Layer 3 of a small transformer language model trained on English Wikipedia (13 layers, counted from 0, width 96). Numbers have three digits each and are written without spaces.
A neuron adds its activation times its output weights to the MLP's output. To switch it off is to set its activation to zero at one token and run the rest of the model.

Output weights of the MLP neurons that the questions are about. A number n stands for (n - 500) times 0.00081.
n21: 452531550433430442464670464539514516400340786513550394633373454321535468506532497437290760554674490448343538493149559431490624547525662581372474390670570544576592616653433344641652450395701612604368500461255521484529459543314550434431539475525457601745602541400597480463572474457446465316
n41: 569187481557514340591457566195726415531395615681645620762588461830354438512483578437643346473632688571540526430532611446500507665497544421571520581497598410531500458442550607380477297478510374447346410645319406395328471392529623720563462597585489443504500464483361395277537584582463299507
n55: 760565353485450485758571538304725408496335411365396554580537669439442280554437263386435512507338615567536496440371485782741599352435595496537618399639641417542391622570569549652371609473306565576531652538370610326474637458642522428565705232166611337555527395615285535469511420600610577444
n87: 475414378515449381465476340617488485496674555406422611310375562406534569531546227351289556601547448670548682455611621378488375379548538697727592439973614254392469331445462580631630620331611390489360593566531455512644443605496493402749488587554547489358411653303422387492485174485712299810
n90: 395815572496550387259749366571704396600660664397576576524539570262683491421561559754903760500783446669403509570354549651746298582593243505519452406632428517441611482496294496279393338418426321453235298381787458558379790633467211500517325575509433474721652555640551463436394563286371314302
n151: 729598496555608372512487332667880352335500342465349393766536317582465428605361616545531492637577242587426448603468594653764686630337543593320480495297488570495317574407476549359572441420448311347643643403536249390318496590380441439531444710570455767508884108407440436508559549523476592543
n162: 390353550441406511488527573566458591568520569522632400508643516354522409549486359596506723645526609527594451540632526417376377604387553390591679477371474511692465500633556435461594553512600660352431551370432391465607380445327478465439694565454404614461596362401219479509458520415407543586
n222: 619530304586810762488524477546779538333413343381412445514552327434604553668481488492634564723434449417463475472478450554500650313533541432596443405611770393466431434486429460544342622576447418400608536404803169395496524446305696632629553384743309400656468500072549492440385555639402401443
n234: 486665920471592579439516733263489732425156529110390500616529538490510226388441700383451661529717448594500661207494101522727564734510344448827604792575623389237183510482392429742439374344420464738635271596381400789314165166564364784486565387538393519448301505630804547615742566405618310575
n242: 693582232486273441329371539341452368514458426366382680614693623475623549434510540543504646531599478510500315463087514386236593603415455405404385492581568717524535647268679493595454589467241568538632518489570548468479581493526483532608479460527317640666658485456657563412786482567452530519
n265: 301362443581278493637469375376373507478551561431532588302635592389475440557452577454304411573511631493561600500474489516745408749623456543569604471466290825399504492557306254348465623371265477707473559538567524515471437333587649337381310588931531507480406566511751410457504378750364605448
n272: 485458319682577410552670717488575516433473595349557528346453567302573255368582459428799701485440471333317368365628408201400795277741720450625425411305379538349484448521384414538485711603461363716599500364614462725364579456126596508405524470470367569604558434508618629645703423666566513492
n333: 574596596316658544373701511722516584646684299475687338377342587654610449441369530504588767400496409435642788555521726529473410466532457224476562446470710447269367601503586507429486336623654560561378419296478516679435627385512297511330441517488504496508369638752473400354304305444413540626
n401: 383539416484613593371676391443585543437418397582571593575595677380526433274550376408606629621490445579474381461515541314316553573571425402383739300564637555399584592479513680552711497371687534497350640530347422429559742602610455656468420228254671533567518451484500324532435387471437391540
n407: 449713465300664310601626666460614405468634534703573488697523511455512384654610451390697355477379516316643521526587371676335480488566313142360642356412329558531556533575617643357440589742412716508467204407484580654402764387708380407323504481366488488722701258593636500329504447374645297277
n479: 658447534474668443540639333448464448456467635342560535611454485431422503498518650373474408401482519686339489489425511592541528522543421326554549477571399460462267654454454495427493487541453545667318383610397511653597404476547447489427593527514561500470525631503536601397553550455410365450

Each question names a token from some text and the token that comes next. It shows the activations a of the neurons there, in the order above. A number n stands for (n - 500) times 0.0061.

Then comes g, the gradient of the next token's log-probability with respect to the MLP's output, scaled to length 1. A neuron's effect is roughly proportional to its activation times (output weights . g). A number n stands for (n - 500) times 0.00079.

"4", then " in"
a: 542488488472500500615475485494474492499487478513
g: 486504522452488519583557250332735681506333576566317400442776378582519537509398588578551276474594460370586520327776495803488268437264400898354479508518438536750453641614406503368373606597584612501753591461625632306363327462550507623501470671411603413256612463394537354505355368558461422502
Which neuron, switched off, raises the next token's probability most? n21

"enc", then "y"
a: 488488473475481500623494497475489487484480475498
g: 659663625745650516534353485539522491387326759525474645556700488502401546273438516362650557409664447558779428467467607531570478317369414551342543635616505149495638645455392559376353341558508485405601320360569714567431523467596398453660122657506216569418485422312647350583454661678525315478
Which neuron, switched off, raises the next token's probability most? n162

" he", then "ad"
a: 509496478472480812482489474472484491473472476505
g: 251574408566550667425489403414701357641526400642456531450638569317399438518572703466565618866552318906571415508352492744371555615378386539472385535248358581383611836336362755375507396588390311555542462379575623664604448369445447270439523422632620420452424468623438476488525414446388664499
Which neuron, switched off, lowers the next token's probability most? n151

"==", then "=="
a: 485473478475497496486474477475474488474976498530
g: 589613238604594612398519332400457617483657463639584476310723554367676544319413635455580463418418610636645562752620589727416271508478608646711407611583825579552518499404353299397573513474439628524460515694417465529401531539248331444199453445322473482516830494372465431400459248520388553270
Which neuron, switched off, lowers the next token's probability most? n401

" |", then "\n"
a: 519482779536499498660478478494473483492472475483
g: 668515460625480701533450525738478371352272557733383711459357505373614279583459613484792495619325558719263523295510546514572279747438489606473432416330492550280530443475384576607328618579342418626294539411584592722325573405507655634494575461468653336494441330521672356546534399224724545523
Which neuron, switched off, lowers the next token's probability most? n55

"D", then "D"
a: 472488478564473498761475494495474489476486474474
g: 507304540642383486283549467392482360361755523474679668390660447316482508282705517567519417478299251541785668581465438631567645349630537551537415537550762503747428401279485439322590557460668413510616543429236391546397494490544466490668331441459622314736615529377550699542683283540228589471
Which neuron, switched off, raises the next token's probability most? n162

"===", then "19"
a: 494475547473500498472484472472495487474727500575
g: 385334371274498567379410466604509746643638587512580279327645647496387677548458442668365385413611333536298634376393613455178654692203466336587505569505622445411553599766180584455474681476654586358554300491631623544501494290426445503535695466406570697471435608493625702613528640398489373435
Which neuron, switched off, raises the next token's probability most? n55

"y", then "r"
a: 483497474476500496553496472653504472490498600478
g: 505501412544543434541656535729580704488651624479308383638426466255330386601495599424441467476395346464519427593724657501406668615593500231556362338192365307363207525406435723445582499525520474599577637432699600487555489156502481530433529547483637454685414503669743430632463563410781585209
Which neuron, switched off, lowers the next token's probability most? n407

"al", then "/"
a: 472494479482472500561493477476474474495472479473
g: 546508657625420423477698270274533383403474593457609685449664606587450619293427553684406492369311307425693366451483541340354225274501530589624637409858658829525635535601447353324605453538434442349339565471698402607453491542397381654453480382531535573562717286659395622553586572594299403514
Which neuron, switched off, raises the next token's probability most? n90

" qu", then "ang"
a: 484475495474500497473477491495474487476480500628
g: 415733564523649609929529467582395426544520474444450560775507490494440507597709593469369353482300458485423299262509575441447202613635496351548556608373452429367343160343613481310384440774475561482603609572593463466510426585299713447425527622331480465699637385600568620476685620425398288671
Which neuron, switched off, lowers the next token's probability most? n479

" G", then "overn"
a: 476489478482495499505833474495537474484473492524
g: 452590473526774612290312411754647374529445510493357454495489528553465541568328580627448499509430566394212555508499643306279531507309615430285649563310445377366637270658558667649369595356375706580612462721601677455398378365599453343635654487511440544539331608339444195649702700612661481572
Which neuron, switched off, lowers the next token's probability most? n222

"\n", then "|---|---"
a: 485486486482492491488485476478476491473477474478
g: 397438546525331404638473503668384629451645399497628623207564464395506167502503362474441641609330465322397457543476685507640419635422403563512546609513414471537682390557340494509519304561622476697536851641210557373689395722442678536432341647524197549462311477501518466698554349489507864456
Which neuron, switched off, lowers the next token's probability most? n407

";", then " sc"
a: 472496534654496499486489485499475493490477497499
g: 608325602515347401399643576454596572493531590400664586348730446673469598268522678515498377525246436478700538584548366466427555560693417755652596559557361574597592302452399411229621575376539461585413450798247391519470453767374418530500303573441430386663812416277411683315440369653369415559
Which neuron, switched off, lowers the next token's probability most? n87

" G", then "old"
a: 472489486476495496472753473483485486491476495555
g: 607437507351732445503541361495624593545448519253463396122555369414664505386532579632537337316198521409748558756434635819341718481392413465566459520402832389324621398569450467556626636506465490435513496685351515581483538701372309484542399420521597603633627398347514413340701584421381497664
Which neuron, switched off, lowers the next token's probability most? n222

"B", then "L"
a: 501496485475485498687478489486492497482489488474
g: 558542445592435672343484390537559423542734500518577447710438458640531650543475678310326273623533441346458426535434579436417517343450420544412412534720452629782425464399457570393531529299669549411479245324525857605478690537740505283402527279549671766360373591430556170437497524592532293716
Which neuron, switched off, raises the next token's probability most? n162

"rit", then "ory"
a: 472489472492475498494472481489529473485496497618
g: 763508522669583626563622449167559548354376455550560607531546382522698463473578403538642515676337494528675814387527708708640337246579437470531491162586662524451517508400398430428599627437421402263668544568552169568593351492418328402626333393610321552454516507434389520498565441489207631687
Which neuron, switched off, raises the next token's probability most? n222